Layer 2 of a small transformer language model trained on English Wikipedia (10 layers, counted from 0, width 128).
A neuron's activation on a vector x is squared ReLU(weights . x + bias), where the dot is the dot product.
The model reads these tokens: "be" "\n" "5" "." " Head" " Office" " -" " 2" "A" " Kam" "pa" "la" " Road" "," " Kam" "pa" "la"

The vector x that enters this layer's MLP at each token. A number n stands for n times 0.076.
0 "be": 1 -2 9 1 -11 -21 -13 -6 3 -11 -14 6 1 1 27 29 2 -3 17 5 -3 -5 -2 15 3 -6 5 -2 1 -1 3 -34 7 -6 3 -8 2 -12 -3 5 -4 0 21 4 -14 -7 -14 0 -23 3 0 3 11 -3 -10 5 4 -4 -7 2 11 6 6 3 1 6 -1 -8 -14 2 11 -4 0 7 -10 0 -5 -4 -79 -3 -6 2 10 2 -3 1 9 -3 3 -10 4 7 3 -5 10 2 -3 20 6 3 4 2 0 2 -2 -9 12 2 -10 -10 0 -5 23 -1 3 -3 -1 67 -3 1 1 -11 -5 10 6 -2 2 6
1 "\n": 0 4 12 -1 -17 -13 -16 0 -5 -1 -17 7 4 -4 17 29 2 1 12 0 9 6 1 5 0 0 0 0 3 -1 5 -51 12 -9 -9 -5 -6 -13 1 12 -7 4 16 -3 -14 -10 -2 1 -15 1 2 1 15 -5 -7 8 5 3 -2 10 4 1 1 10 -4 10 -7 -2 -15 -3 4 6 3 0 -8 5 3 2 -74 -4 -6 2 -15 -3 1 -6 11 -1 0 -3 -1 2 3 -8 12 5 -6 3 -2 5 1 4 0 -3 -2 -11 15 0 -11 5 2 -9 26 -6 2 -8 -8 70 0 3 -3 0 -8 14 4 2 6 11
2 "5": 3 15 7 1 -3 -15 -16 5 -9 2 -15 12 -2 -2 20 24 -3 -1 4 -1 6 -7 -2 8 11 -1 -1 0 4 -5 7 -50 17 -6 5 -8 -8 -12 -6 9 -6 3 21 -1 -13 -11 2 -5 -19 0 5 6 10 -10 -11 8 1 3 3 3 -1 5 6 9 4 12 -2 3 -10 -4 10 -13 -4 5 -13 7 3 1 -69 -8 -4 -3 6 0 5 -6 8 -4 4 -5 -7 -1 1 -12 0 8 -4 4 2 10 3 -1 2 -4 1 -14 13 4 -16 1 1 -7 32 -3 10 -13 -3 66 -2 -1 -4 -8 -5 19 5 -5 2 16
3 ".": 0 0 9 5 0 -15 -16 1 -2 -2 -15 4 2 -1 15 27 -4 0 5 -4 3 0 -1 9 -2 0 10 4 7 -6 -4 -52 12 -11 8 -9 -10 -10 3 11 -4 2 8 -4 -13 -11 -2 0 -17 -4 1 0 12 -6 -7 9 3 -2 0 9 3 10 3 7 1 9 -7 3 -16 -6 4 -5 4 4 -5 7 5 6 -78 -10 -8 0 -1 6 0 -6 8 -4 9 2 -3 3 -12 -10 9 1 -4 5 -5 4 3 4 3 -2 0 -4 14 1 -9 4 0 -9 27 -4 8 -5 -11 70 1 -2 -6 -4 -5 13 11 2 1 10
4 " Head": -1 2 6 -3 -16 -5 -13 13 4 -9 -15 13 2 0 13 25 10 -4 11 -3 -5 13 -1 14 1 2 1 11 -3 -6 4 -52 10 -9 -5 -9 -9 -21 -15 7 -6 5 17 -2 -13 -14 4 0 -9 -4 10 -6 1 -11 -9 3 0 -9 -8 -7 5 5 3 9 0 3 -12 12 -17 -3 10 1 -2 -6 -9 8 4 -1 -65 -8 -1 6 7 0 -2 -4 5 -3 3 -6 -5 -4 4 -9 12 -7 -5 15 -1 3 0 0 0 -4 12 -10 8 5 -7 2 -2 -3 40 3 11 -7 2 62 3 -8 -4 -1 -2 22 10 4 9 14
5 " Office": 3 1 4 -3 -11 -10 -14 6 0 -1 -12 13 8 1 18 21 0 -5 2 -6 1 2 6 10 -3 8 -4 2 4 4 3 -49 10 -12 -7 -5 -9 -18 -3 10 -9 -1 16 0 -9 -11 -3 -10 -8 -3 5 -3 8 -10 -2 8 -4 0 -7 7 12 1 6 0 -1 1 -11 10 -12 -5 9 -1 2 -2 -12 14 -1 -6 -71 -3 -6 13 15 9 -13 -10 6 -7 -2 -5 -4 -3 3 -8 4 -14 -1 8 1 -1 2 5 1 3 14 -16 15 2 -3 0 3 -8 36 1 15 -9 -1 67 0 -1 -2 -1 -2 17 12 -2 -1 10
6 " -": -3 1 5 -1 -3 -13 -17 0 -6 -7 -11 6 -4 -11 12 26 6 -4 5 -4 9 5 6 3 9 2 4 1 -1 -4 11 -46 11 -10 2 -11 -11 -13 -8 10 -8 -1 10 -2 -4 -11 -7 1 -16 2 3 -3 11 0 -2 7 0 1 -4 7 6 5 2 13 -7 11 -10 3 -8 -8 8 -2 4 -3 -13 9 3 1 -84 -3 -1 4 1 1 8 -7 12 1 3 5 -4 4 -3 -12 9 5 0 10 -7 8 4 0 4 -6 0 -5 11 5 -8 7 2 -3 31 -3 5 -10 3 67 -1 -7 -4 -7 -6 11 8 -1 0 9
7 " 2": 3 8 10 4 -7 -11 -19 0 -7 -1 -12 11 -8 -7 14 23 0 -2 0 -3 6 -1 2 3 4 4 1 -6 6 -5 6 -50 17 -14 2 -2 -7 -12 -9 11 2 9 12 5 -10 -7 -4 -7 -10 1 8 1 16 -5 0 2 -5 1 1 5 6 -8 -3 6 -6 6 -5 2 -8 -6 15 -15 -1 4 -13 4 3 5 -79 -10 -5 -2 7 1 9 -7 5 -6 2 -3 -1 -1 2 -9 9 10 -2 6 6 6 4 0 1 -9 2 -9 8 6 -8 0 4 -7 34 -3 3 -8 3 66 -5 2 3 -7 -6 13 8 -3 9 8
8 "A": 0 7 12 -2 -10 -9 -18 9 1 -1 -7 7 4 -7 9 28 -7 2 3 -1 11 3 0 4 1 3 0 -3 7 0 0 -41 17 -2 -1 -12 -6 -15 -10 9 -8 5 9 -1 -12 -8 3 -7 -13 6 9 -3 5 -3 -6 8 0 6 -2 2 9 6 4 8 -3 5 -11 1 -18 -2 2 -1 -5 1 -1 0 2 4 -79 -15 8 0 17 8 -1 5 11 -5 5 -9 -6 -1 -4 -1 -3 4 -3 13 -1 5 0 -9 -5 6 -1 -15 10 7 -14 0 -2 -2 39 1 10 -8 -5 66 3 -10 -1 -10 -8 9 7 1 5 6
9 " Kam": -5 1 9 2 -24 -2 -19 0 2 -1 -1 12 -6 -3 23 20 1 1 -6 -7 -1 13 8 8 14 5 -1 0 -13 -6 7 -40 11 -18 -1 3 1 -4 -13 9 4 5 5 2 -13 -10 -2 -11 -12 1 2 -4 8 -8 -14 16 0 -8 8 3 8 8 -4 10 -7 6 -13 -2 -32 1 5 -2 -1 4 -6 5 3 -3 -70 -3 -3 5 6 0 3 6 9 -1 17 -1 -1 -1 -3 -10 12 -3 -1 20 5 12 10 -8 -10 -1 11 -5 13 2 -11 -6 6 -5 25 5 5 -9 -11 63 -1 -7 -1 -10 -11 11 10 -1 4 5
10 "pa": 1 -4 3 3 -5 -5 -11 3 6 -2 -7 8 1 -2 27 22 -10 5 9 -6 1 2 3 12 0 6 -3 5 1 -2 4 -45 14 -9 2 -1 -10 -2 1 6 0 -1 10 -2 -9 -14 -1 -10 -16 1 3 0 8 -6 -13 9 -3 -3 3 0 2 1 -4 16 0 3 -12 9 -20 -3 -1 -7 -6 14 -11 4 2 -3 -73 -15 -7 2 17 -9 -2 0 7 -3 -4 -6 -6 1 1 1 12 0 -6 17 -8 11 5 1 -4 9 16 -15 1 7 -17 -4 -1 -9 29 8 11 -6 -10 66 -5 -2 6 7 -1 20 7 -7 1 2
11 "la": 1 1 7 1 -4 -11 -13 3 2 -4 -7 14 -1 -8 35 23 -6 2 15 -4 7 3 2 7 3 7 7 0 9 -8 10 -46 9 -17 4 -4 -7 -6 8 4 -4 4 10 0 -10 -10 6 -7 -16 6 7 1 7 -6 -5 16 -1 -9 -2 -2 2 9 -1 6 1 0 -11 5 -19 -3 1 -1 -3 12 -7 1 1 -6 -74 -12 -3 -2 13 -6 0 -1 8 5 -2 -8 2 -1 2 -8 1 0 0 13 -15 9 5 -1 2 -6 9 -14 1 1 -8 -7 -4 -12 35 0 1 -8 -10 64 -6 1 4 5 -2 14 7 1 6 5
12 " Road": -1 8 5 4 -17 -4 -13 7 -8 -2 -4 6 4 -2 14 24 -4 -4 5 -10 -1 4 5 6 1 4 1 1 4 0 10 -40 4 -9 -3 -11 -8 -8 -5 12 2 12 9 -8 -7 -10 -7 -7 -11 6 4 -1 15 -17 2 5 0 -10 3 13 13 -4 2 -1 6 6 -9 10 -16 -3 0 1 2 -1 -7 12 2 -4 -82 -3 0 5 14 3 -4 -15 1 -10 4 -8 1 -8 7 -10 1 -7 -4 11 5 2 6 -4 3 -6 13 -5 12 -9 -6 -7 5 0 30 0 10 -7 -1 62 8 -12 -5 -5 -3 17 13 3 1 9
13 ",": -3 3 4 4 0 -10 -9 0 -4 -4 -11 -1 2 0 11 24 -3 -1 12 -4 3 1 5 7 4 6 6 -2 -2 -5 14 -40 15 -7 6 -7 -9 -6 -6 7 -6 -2 12 -1 -7 -14 1 0 -13 5 0 -4 9 -2 -4 4 1 -3 1 10 8 4 1 10 -4 10 -10 1 -20 -5 3 -1 -3 4 -9 6 8 -2 -94 -11 -1 0 -6 3 6 -6 7 -1 -1 3 -3 -2 -5 -8 7 3 -1 2 -4 7 8 7 -4 -2 -2 -8 7 4 -10 0 2 3 30 -4 4 -5 -4 63 4 -3 0 10 -14 11 11 -1 -2 7
14 " Kam": -5 0 9 3 -24 -1 -18 0 1 -1 1 11 -5 -2 24 19 2 2 -6 -8 0 13 7 7 14 5 0 0 -13 -5 9 -38 10 -16 -1 4 1 -3 -13 8 6 4 3 2 -11 -10 -1 -12 -9 2 2 -4 7 -8 -14 17 0 -9 8 3 8 7 -6 10 -8 5 -12 -2 -31 1 4 -3 0 5 -6 5 2 -4 -76 -2 -2 5 5 1 4 6 9 0 16 -1 0 -1 -2 -9 11 -3 -1 20 5 12 10 -7 -11 0 11 -5 12 3 -10 -6 6 -5 25 4 4 -8 -11 61 -2 -8 -1 -10 -10 11 11 -1 4 4
15 "pa": 1 -5 3 3 -6 -4 -10 3 5 -1 -6 7 1 -2 27 19 -10 5 9 -6 1 2 2 10 0 7 -2 6 1 -3 5 -43 13 -7 2 0 -10 -1 1 6 2 -2 8 -1 -7 -14 0 -10 -14 1 3 0 7 -7 -12 9 -2 -5 4 0 2 0 -6 16 -1 2 -12 9 -20 -2 -1 -7 -6 14 -11 4 2 -3 -79 -15 -6 3 17 -9 -1 1 6 -2 -4 -5 -5 1 1 2 11 0 -5 18 -7 10 5 1 -4 9 16 -14 -1 8 -17 -5 0 -10 28 8 10 -5 -10 63 -5 -3 7 8 -1 19 8 -7 0 2
16 "la": 1 1 7 2 -4 -10 -12 2 1 -4 -6 13 -2 -7 35 21 -6 2 14 -5 7 2 1 6 3 7 7 1 9 -8 10 -43 8 -15 4 -3 -7 -5 8 4 -3 4 8 0 -9 -10 6 -7 -15 6 6 1 6 -7 -4 16 0 -10 -1 -2 2 8 -3 6 0 -1 -11 4 -19 -2 0 -1 -3 12 -7 0 0 -7 -80 -12 -2 -2 14 -5 1 -1 8 5 -2 -8 3 -1 2 -7 0 0 0 14 -15 9 5 -1 2 -7 9 -14 -1 1 -8 -8 -3 -12 34 0 0 -8 -10 61 -6 0 4 6 -2 13 8 1 5 5

Each question shows the input weights of one neuron of the MLP. A number n stands for n times 0.0058.

n940 (bias -0.014): -10 3 -5 -6 50 -9 -7 -10 3 -11 1 7 14 -12 -10 1 1 -5 10 18 -12 -8 -40 8 5 3 -20 -2 21 -9 -1 -9 1 8 10 2 5 -15 -18 1 8 9 14 -12 -12 -7 3 -9 -8 -11 4 -32 4 11 11 3 23 14 6 4 -4 -5 15 -12 1 17 5 -1 -6 5 -21 -10 -13 22 1 -6 12 -36 5 -2 5 4 -7 4 5 5 9 10 23 8 -6 11 -5 2 9 2 9 -23 -4 -16 -12 29 -19 -10 -6 26 4 12 -13 -4 -7 11 -1 -16 -29 17 -16 7 3 7 -5 17 -27 10 2 -9 -6 -1
On which token does it fire most? 13 ","

n997 (bias 0.001): -1 3 15 -11 -15 -1 1 3 -4 1 -12 -1 7 31 -5 9 11 -4 -12 -14 -3 -9 9 -23 12 -1 -9 -4 0 0 -23 -2 -2 16 -24 5 15 6 -7 -1 17 33 27 -20 20 -5 18 -12 0 -1 20 15 17 -9 6 3 -13 -1 5 37 -7 -17 -6 -16 -27 9 4 3 -3 -4 14 -13 -12 14 5 3 -13 9 7 20 -12 -28 22 -4 -18 18 29 -17 8 19 -4 -46 3 21 7 -11 -28 6 12 -30 29 12 20 17 -22 -10 -14 12 -6 -30 -12 -8 -3 -1 1 -13 -10 -7 3 22 -11 -39 5 -6 7 1 9 14
On which token does it fire most, and how strongly? 7 " 2", at about 0.15

n394 (bias -0.006): -9 17 -1 -43 33 9 13 -7 -20 -7 -12 -31 12 -7 -12 -3 35 -28 23 18 -1 2 0 1 19 4 -22 39 25 12 11 8 -14 9 -16 -9 -7 -9 17 1 -23 -24 18 -5 11 17 5 23 -7 31 18 -2 -10 -5 -47 2 -27 7 -9 -18 -12 0 31 -7 -3 -1 30 -8 6 47 1 5 13 21 -40 21 -2 -26 4 -2 1 -7 6 -45 -9 10 -10 4 17 23 -28 -26 5 -7 -10 16 -10 -11 -19 30 -32 30 -30 -41 -12 34 -17 4 -18 -2 -6 4 0 -36 23 24 18 6 13 36 14 -12 -6 -12 -6 -20 -3 -2
On which token does it fire most? 2 "5"

n221 (bias 0.009): 0 0 -2 11 16 -4 -8 -14 11 -8 -18 -15 4 -12 8 17 -10 17 20 -4 -25 20 -9 9 1 -27 -17 21 -15 -18 -41 -4 -5 -13 22 3 -6 -9 -11 -3 -9 11 1 -25 2 -1 -5 -8 -18 -10 14 42 10 6 -22 5 11 10 -35 -15 -15 10 15 -7 2 10 8 -17 -1 -18 -21 -8 -21 16 -12 13 0 -10 25 7 -8 28 5 -17 4 -4 -16 -14 19 -19 11 12 -11 2 19 15 7 -10 -5 8 4 17 -18 -1 -13 11 -5 -15 -5 17 7 -7 -8 22 5 16 9 5 8 9 6 10 -12 7 -19 -31 3 -11
Its three highest activations, in order, are on tokens 0 "be", 10 "pa", 3 "."

n909 (bias -0.003): -25 8 8 -30 7 36 -6 -13 -15 25 -13 18 9 7 -10 -23 33 25 38 27 -30 9 -45 -25 -31 -29 -27 19 -19 -18 -21 -16 25 24 -21 4 13 -14 -15 -23 -3 -37 30 -11 18 -44 -20 1 -26 -2 9 12 -12 5 27 -25 -10 23 -27 -49 5 1 8 -8 44 21 5 30 16 55 1 -41 -20 -7 -10 11 -24 -13 14 21 4 13 -8 -5 -17 11 2 2 14 2 -5 23 -4 2 -22 27 -41 -12 14 11 -35 45 7 -16 -30 -7 15 -18 -19 14 -12 -15 14 -1 29 59 0 -7 22 28 44 -5 -31 -2 -8 -7 -5 6
On which token does it fire most? 4 " Head"

n250 (bias -0.007): -3 6 -18 -12 19 -4 1 -3 -20 -7 -2 8 -1 7 -6 0 7 -5 -3 2 -26 17 6 17 -3 -2 -17 17 -18 19 -61 -17 -6 -15 -16 -8 1 -9 -30 5 2 5 1 11 -2 -8 -9 -20 -11 4 8 20 16 4 2 6 19 9 9 -6 -12 -3 -7 -18 2 19 -14 1 -8 0 -11 -1 -12 31 4 2 6 -10 16 11 -1 25 6 4 -15 18 8 -7 -17 -1 -5 -23 -1 11 6 13 -6 -16 -15 6 3 1 -13 2 -18 8 25 2 -1 9 12 20 4 5 2 21 -3 3 -5 -12 -16 7 -5 -9 -5 8 -15 -11
On which token does it fire most? 5 " Office"

n610 (bias -0.007): -7 10 -25 -14 10 6 7 -26 -14 7 -10 -6 3 10 -2 -14 2 -15 -13 40 -38 9 -1 10 -14 7 22 18 -16 2 -24 10 -12 -4 3 3 -14 -7 -4 5 -18 1 31 2 9 9 -14 7 18 13 0 -12 -3 -13 -12 40 23 -6 -1 22 -16 31 -10 -27 0 4 -5 -25 -3 -9 9 -16 3 -2 -16 3 13 -19 4 22 -20 45 19 15 -21 -43 -2 25 -10 2 -14 -12 18 23 9 -7 -10 -13 -16 -17 20 -2 12 2 -29 4 12 24 11 -32 -27 13 -4 -5 19 4 -1 4 -29 -19 -7 -8 11 14 10 2 5 12
Its two highest activations, in order, are on tokens 5 " Office", 0 "be"

n211 (bias 0.007): 17 3 14 3 -17 3 -24 15 -9 6 11 4 19 -6 -15 3 24 10 3 6 -7 34 -4 -6 16 -17 31 -15 -17 20 17 2 -12 -23 27 0 0 -11 -38 -6 -9 6 -3 3 -14 -10 -35 4 3 -41 -16 1 6 19 14 -6 13 -1 -17 0 10 -20 -15 -6 -19 -24 -12 -16 3 16 18 29 -7 -25 3 0 34 -13 24 -3 -9 -30 -30 3 0 24 -9 -8 26 13 14 -13 22 -10 12 -8 -16 13 42 13 -2 -26 -30 13 -8 4 -15 10 -7 -28 -6 1 2 8 4 3 24 -7 13 -10 -10 -32 -11 15 2 6 41 -5
On which token does it fire most? 9 " Kam"

n745 (bias -0.001): 13 -10 10 1 -3 -4 -2 7 -3 -7 -2 11 21 -22 6 -1 5 -9 2 -11 -5 16 -29 3 6 -9 11 -19 27 12 -10 9 -2 28 -37 2 9 -20 -45 1 15 14 -12 22 15 -8 9 -24 -10 8 24 -12 -21 26 -2 -24 19 11 -26 -24 4 20 -36 -12 -12 -4 -11 -1 -6 35 -5 0 2 -5 -8 -5 -11 1 9 29 -5 29 2 12 22 5 8 -2 34 -13 -18 15 -18 -15 7 -1 -2 -22 26 -10 3 -13 -21 5 -18 7 6 -1 -16 -9 -4 7 -14 -12 -29 6 -18 10 7 -23 1 24 -16 6 -12 -17 -3 18
Its two highest activations, in order, are on tokens 8 "A", 14 " Kam"

n292 (bias -0.003): -12 16 14 -26 62 -19 24 -23 19 -6 3 -6 42 -9 3 9 -22 -11 4 24 -14 0 -19 13 -12 -38 29 5 -20 17 -6 -6 1 -9 7 16 -5 -9 -24 13 23 -13 -14 9 -3 3 0 1 -8 -6 -8 20 4 20 -12 -1 -5 16 -29 -14 -30 26 -18 -15 29 9 -4 -30 -11 20 -6 28 8 -13 -36 12 20 24 3 -6 -11 3 -24 -10 17 -3 1 2 3 20 -13 26 -4 -1 11 -11 4 -29 10 3 -4 -10 -5 -5 -10 10 -1 26 -18 -10 6 17 -4 -21 27 17 -1 4 -9 16 13 13 -20 9 -4 -16 -8 -21
Its three highest activations, in order, are on tokens 3 ".", 13 ",", 0 "be"

n891 (bias -0.009): -22 4 5 -6 21 -11 -3 -7 -9 -10 0 7 21 2 -9 1 8 -11 -25 9 -15 -15 -4 7 27 5 -25 -38 13 -17 -41 -12 13 -1 7 -19 8 -15 3 25 0 24 9 32 -14 5 6 -39 -7 -6 12 -1 4 18 12 -4 4 12 -30 -5 -13 4 20 -8 -17 12 -10 -20 -6 7 -10 9 3 16 -8 -23 10 -5 14 -7 -16 2 -20 -7 -7 6 -2 -14 -13 -9 -11 24 11 -8 -3 23 29 -14 15 -2 -12 24 3 -46 -4 14 5 10 -20 5 15 -2 2 -2 6 23 -1 -3 24 -15 4 15 -26 9 -4 -20 15 -20
Its two highest activations, in order, are on tokens 7 " 2", 2 "5"

n100 (bias -0.004): 24 -19 3 -7 13 -2 10 -41 1 -34 14 20 -20 -18 3 -3 13 -14 -10 14 1 26 2 -1 -19 -4 35 -17 13 4 -14 11 9 -6 6 1 -12 -13 1 33 6 0 -1 37 12 -25 14 -39 -9 16 21 33 -9 22 -24 -2 56 22 -23 13 -2 4 -15 -17 8 4 -10 -10 -11 9 -29 -6 17 -5 5 -14 -8 -3 10 11 -19 5 -14 2 14 -2 -2 40 8 -1 -21 -21 10 -5 -3 -15 -18 -20 -9 -7 -13 -9 6 -22 7 6 -6 1 -14 -20 -2 31 -3 -12 7 9 -8 13 16 -33 2 7 -18 7 -15 -9 0 -4
On which token does it fire most? 11 "la"

n815 (bias 0.000): 3 -9 -4 -4 -2 -9 5 0 2 -15 6 1 7 -14 -15 8 -6 -9 2 -2 2 3 -13 5 3 -2 8 1 4 1 -14 -4 -1 3 -3 0 -6 -6 -6 13 2 0 -2 -20 5 0 -7 6 -10 11 3 -1 0 11 3 -1 0 1 7 4 -15 1 11 -20 -6 4 12 -4 0 3 -11 12 8 7 10 5 6 -4 6 5 -7 -2 -5 2 -7 -11 8 -4 4 2 1 -2 8 -9 -1 12 17 -8 -8 -5 -3 -6 -8 -10 4 9 14 -9 5 -5 1 19 -10 -7 -1 4 -1 7 15 -5 4 2 0 8 -21 -9 -10 4
Its two highest activations, in order, are on tokens 12 " Road", 1 "\n"

n950 (bias -0.002): 14 8 4 15 2 -20 -9 7 -12 -16 19 -1 9 5 1 4 18 -26 -3 -19 -17 25 -36 0 16 -31 5 -23 -3 2 1 -2 3 -21 8 -17 -25 2 -26 13 2 21 -18 12 -10 4 8 2 1 -6 24 -8 12 29 30 19 27 13 -4 -4 -18 4 -18 -24 8 17 -4 -16 18 -3 -6 15 20 15 -29 4 19 5 15 -20 -26 0 0 11 -2 -7 6 39 7 15 13 -11 10 24 -21 10 3 -15 -4 -6 -2 -16 29 1 -10 6 11 34 -9 17 -5 1 -10 0 -7 0 -8 2 8 -4 -24 -16 0 6 -7 19 -12 -15
On which token does it fire most? 6 " -"

n785 (bias 0.000): -2 2 -18 -16 14 -18 -10 -15 -1 -22 2 -14 6 7 -8 13 -2 -3 18 8 -3 11 10 -22 17 -3 -21 -4 22 17 -17 -6 -6 -1 29 -8 -16 -6 9 12 -3 -9 16 -4 -5 -5 0 -14 -12 -7 26 -10 1 3 0 27 37 5 10 -3 -38 -8 23 -19 7 12 22 -8 -3 -6 -25 -8 18 6 -14 -24 -7 -4 14 -18 -21 -27 -1 15 2 -11 -17 8 12 3 0 8 17 -7 23 34 -6 -12 -3 2 12 9 -19 -29 2 9 -14 8 -19 1 19 7 -6 37 1 23 -4 -1 12 -8 7 1 12 12 -16 3 -9 -10
Its two highest activations, in order, are on tokens 2 "5", 3 "."

n260 (bias 0.000): -8 -3 7 -15 12 -5 -24 -6 14 -53 -6 7 -15 9 -13 17 25 2 27 53 -1 18 -2 29 3 -11 -5 -7 -30 22 -4 -2 15 -19 15 4 3 3 3 22 11 -27 2 30 24 13 -1 4 11 -6 4 34 -8 14 2 27 -1 7 5 17 -5 0 37 3 -9 4 -21 4 -9 14 -4 -26 18 -11 -27 -29 -29 2 8 20 -33 1 0 13 -12 -28 -1 -16 2 -25 -4 31 -11 -29 -1 5 4 -26 -4 -11 -11 -30 22 -19 -6 27 -13 4 20 -12 -38 1 2 29 -6 15 -6 -17 -12 18 -17 -14 -16 1 10 -9 -22 -9
On which token does it fire most? 0 "be"

n570 (bias -0.001): 10 -13 -2 -9 13 -6 -6 4 13 4 -12 7 -16 -15 -14 7 -16 2 -8 2 -28 23 -19 18 1 -16 -12 -9 -23 3 -12 -6 9 19 -27 -8 -4 -19 -15 20 -11 -10 8 27 0 -2 8 -17 0 1 10 34 9 -2 7 14 -6 28 7 -8 -15 8 28 -15 -3 8 -9 -4 0 -11 -1 -7 5 19 -9 -11 21 -18 19 -4 1 24 -6 3 -14 -20 12 -16 -13 -16 11 38 -6 3 13 -9 6 -26 1 -9 -5 26 13 -12 -21 15 16 4 -17 5 -29 6 -8 2 -1 9 -17 1 1 -11 -7 2 -19 8 -8 -19 -12 10
On which token does it fire most? 2 "5"

n880 (bias 0.005): 22 -26 15 -17 22 -8 10 -21 -12 -5 -25 17 48 -5 17 -6 4 22 13 -2 4 10 1 -4 -1 -42 -32 16 42 12 22 1 6 14 -12 3 -3 -6 3 18 -15 4 16 29 11 10 5 23 20 8 10 -20 33 -13 -13 -17 60 -5 -21 -6 -36 8 -10 -21 -9 -19 16 -4 5 6 -26 -17 5 -15 -6 -9 7 -9 6 1 -3 -8 6 5 2 7 -9 10 -5 -11 -10 20 22 7 -18 -3 -25 6 -11 12 -48 -1 10 -25 10 11 -7 18 -5 16 -31 14 -6 -6 -4 -20 12 6 -23 -4 -36 -10 15 -6 -3 -5 -22 3
On which token does it fire most? 1 "\n"

n871 (bias -0.001): 34 -16 -8 -3 29 -16 7 -32 -30 -12 -25 -8 -13 23 4 6 1 -42 12 -11 -34 13 9 5 2 -16 10 1 18 23 -30 -13 23 -9 20 -8 -20 -12 12 16 13 -7 10 -1 -7 -4 -12 -6 5 16 5 47 3 1 -17 26 38 18 27 11 -62 17 1 -9 -18 -3 0 -4 0 -1 -13 5 -14 -27 -11 -10 18 19 15 -7 0 -20 -6 -23 13 -27 13 -1 24 1 -1 8 23 26 -14 0 16 -14 -8 -2 3 -10 -8 -7 -18 0 3 24 -23 5 8 -2 -12 20 -10 6 24 -4 12 -6 11 -2 -15 8 -14 6 -7 5
Its two highest activations, in order, are on tokens 2 "5", 3 "."

n389 (bias -0.007): -21 25 -3 -21 47 -4 -3 25 4 -20 4 2 13 0 -4 6 15 27 18 0 1 6 -15 -3 21 13 -23 22 7 -5 -18 -11 -9 8 -11 11 20 -17 8 15 9 17 8 -34 -1 -1 -14 -37 -2 -2 1 -11 -6 5 12 -3 33 -3 -16 0 -14 -18 18 -15 -9 21 -11 -3 17 13 -9 7 -18 2 -10 -7 -1 -52 -4 -4 3 20 17 -5 -32 11 3 12 26 -5 -4 -22 -6 3 5 4 -15 -12 -7 -5 1 1 -14 -14 -4 21 4 25 -6 4 9 10 -4 -13 -25 17 2 6 -29 36 4 -20 -10 -1 1 -12 -4 -16
On which token does it fire most? 0 "be"

n42 (bias -0.006): 29 -14 19 -15 13 -3 -12 -9 -5 -4 2 7 14 -9 -2 6 5 4 16 -1 -8 12 -12 2 34 -7 21 7 21 16 -53 -16 -2 20 3 -3 15 -19 -2 3 7 7 -9 -8 3 -10 -9 -18 -19 -7 -19 -17 2 22 27 4 14 10 -22 2 -7 -14 7 -4 1 5 -2 4 11 -3 -20 24 17 5 -26 -4 11 -17 2 -19 -21 19 -13 -26 -11 3 0 -20 2 17 3 18 -20 -15 14 10 6 1 -9 8 11 -5 8 -9 -5 17 -14 17 2 -24 2 -5 -6 -14 -34 19 -12 5 25 -13 8 -15 -4 2 -12 -10 -8 -22
Its two highest activations, in order, are on tokens 3 ".", 0 "be"

n533 (bias -0.002): 21 0 21 -34 15 -8 -6 12 -21 -18 -14 -1 -2 0 -20 1 -9 -8 7 -3 -21 -13 -35 30 8 17 -10 -1 0 9 -13 -3 14 10 23 -17 9 -10 -3 -6 -12 2 24 -7 0 -2 -3 -27 -8 -9 -2 11 2 10 -1 16 6 8 8 10 -18 -4 1 -14 16 -24 11 14 0 15 -4 -3 13 4 18 -5 -7 21 17 7 -18 -6 -21 -8 7 -16 5 -31 -12 -31 -4 1 11 -12 7 -21 -20 -29 23 -25 15 -18 -3 -28 -25 -3 -6 -4 -1 -15 16 28 -4 8 18 16 12 -4 20 13 -13 -10 -10 11 -30 -15 21 11
On which token does it fire most? 2 "5"

n759 (bias 0.003): -5 -3 14 13 13 -11 -7 11 -6 6 -4 -7 -14 -1 8 2 7 -19 -2 1 -32 -2 -28 -8 19 6 -12 15 6 -13 10 -4 -8 -5 -11 -17 6 -9 -9 -5 42 6 -20 -12 -9 -2 2 -22 -45 13 8 10 -24 -8 -2 5 1 16 -28 -7 7 14 -39 2 5 22 -4 -15 -1 12 -17 23 -1 28 5 10 33 -25 7 17 9 8 12 -21 24 27 11 1 8 -22 29 5 -12 21 -4 27 -5 -17 -10 -12 6 6 -11 -22 -15 4 -30 -4 -16 44 -7 -19 5 11 27 19 -4 -8 33 -2 9 26 1 -6 -47 1 48 -6
On which token does it fire most? 16 "la"

n423 (bias -0.012): 4 -1 0 -7 -5 9 -8 -21 -11 -34 -7 17 0 -31 -22 1 -8 -63 3 6 -4 -3 -36 6 5 -6 21 -4 4 14 -1 -14 5 5 12 -6 -1 -20 -4 -12 19 -7 10 -10 -7 -7 -14 -33 -7 -21 -14 -23 10 32 14 21 -8 13 -9 5 -1 -2 -6 -3 -15 10 20 14 2 -3 -34 25 11 5 -23 1 -6 6 25 -9 3 2 -14 -11 -5 -6 7 -11 32 -16 -10 14 14 -19 17 -2 0 -25 -26 -17 -5 -12 6 -10 -4 11 10 4 -3 1 -6 21 -2 25 2 24 16 8 -13 -15 16 -10 -14 9 -14 8 11 0
On which token does it fire most? 6 " -"

n989 (bias 0.009): 10 -3 4 8 4 0 6 -2 8 4 25 12 15 -17 -2 8 -20 12 0 -5 -27 21 -23 14 8 -7 -10 -23 1 6 -55 -9 -12 1 2 13 -11 -6 -8 6 -20 -18 14 -5 -2 -10 -4 -15 -11 -1 9 15 8 11 11 -16 -3 21 6 5 -8 12 11 -13 23 3 -20 4 -3 2 0 1 9 17 3 -11 9 -5 13 5 6 10 -3 10 0 -2 6 17 1 -38 -13 5 2 10 1 12 0 -17 -1 -16 -7 10 -11 -12 -9 13 21 1 -7 10 -11 -11 -7 16 9 6 -16 -4 -10 -14 4 -3 -2 7 -18 -14 -2 8
On which token does it fire most? 8 "A"

n488 (bias -0.006): 12 0 -11 11 -2 -8 -23 -5 -46 -17 26 -41 -14 8 15 0 -25 18 -4 13 -22 -13 -61 -6 19 -4 33 -8 -8 15 11 0 14 -18 -26 -7 -1 -1 -28 -11 2 -16 -14 -37 10 -3 7 -29 24 5 -8 -20 -29 1 12 4 32 29 -31 -10 1 -11 -30 2 11 12 9 10 -17 -5 -15 6 3 25 -4 -22 37 -37 5 46 8 51 13 16 24 21 34 -3 29 15 4 -5 -18 36 -13 -19 1 4 18 -3 8 -15 20 5 -19 -5 -23 13 -27 -4 2 -27 -19 14 12 16 4 20 13 -9 34 13 -29 1 -48 -10 4 -24
Its two highest activations, in order, are on tokens 14 " Kam", 9 " Kam"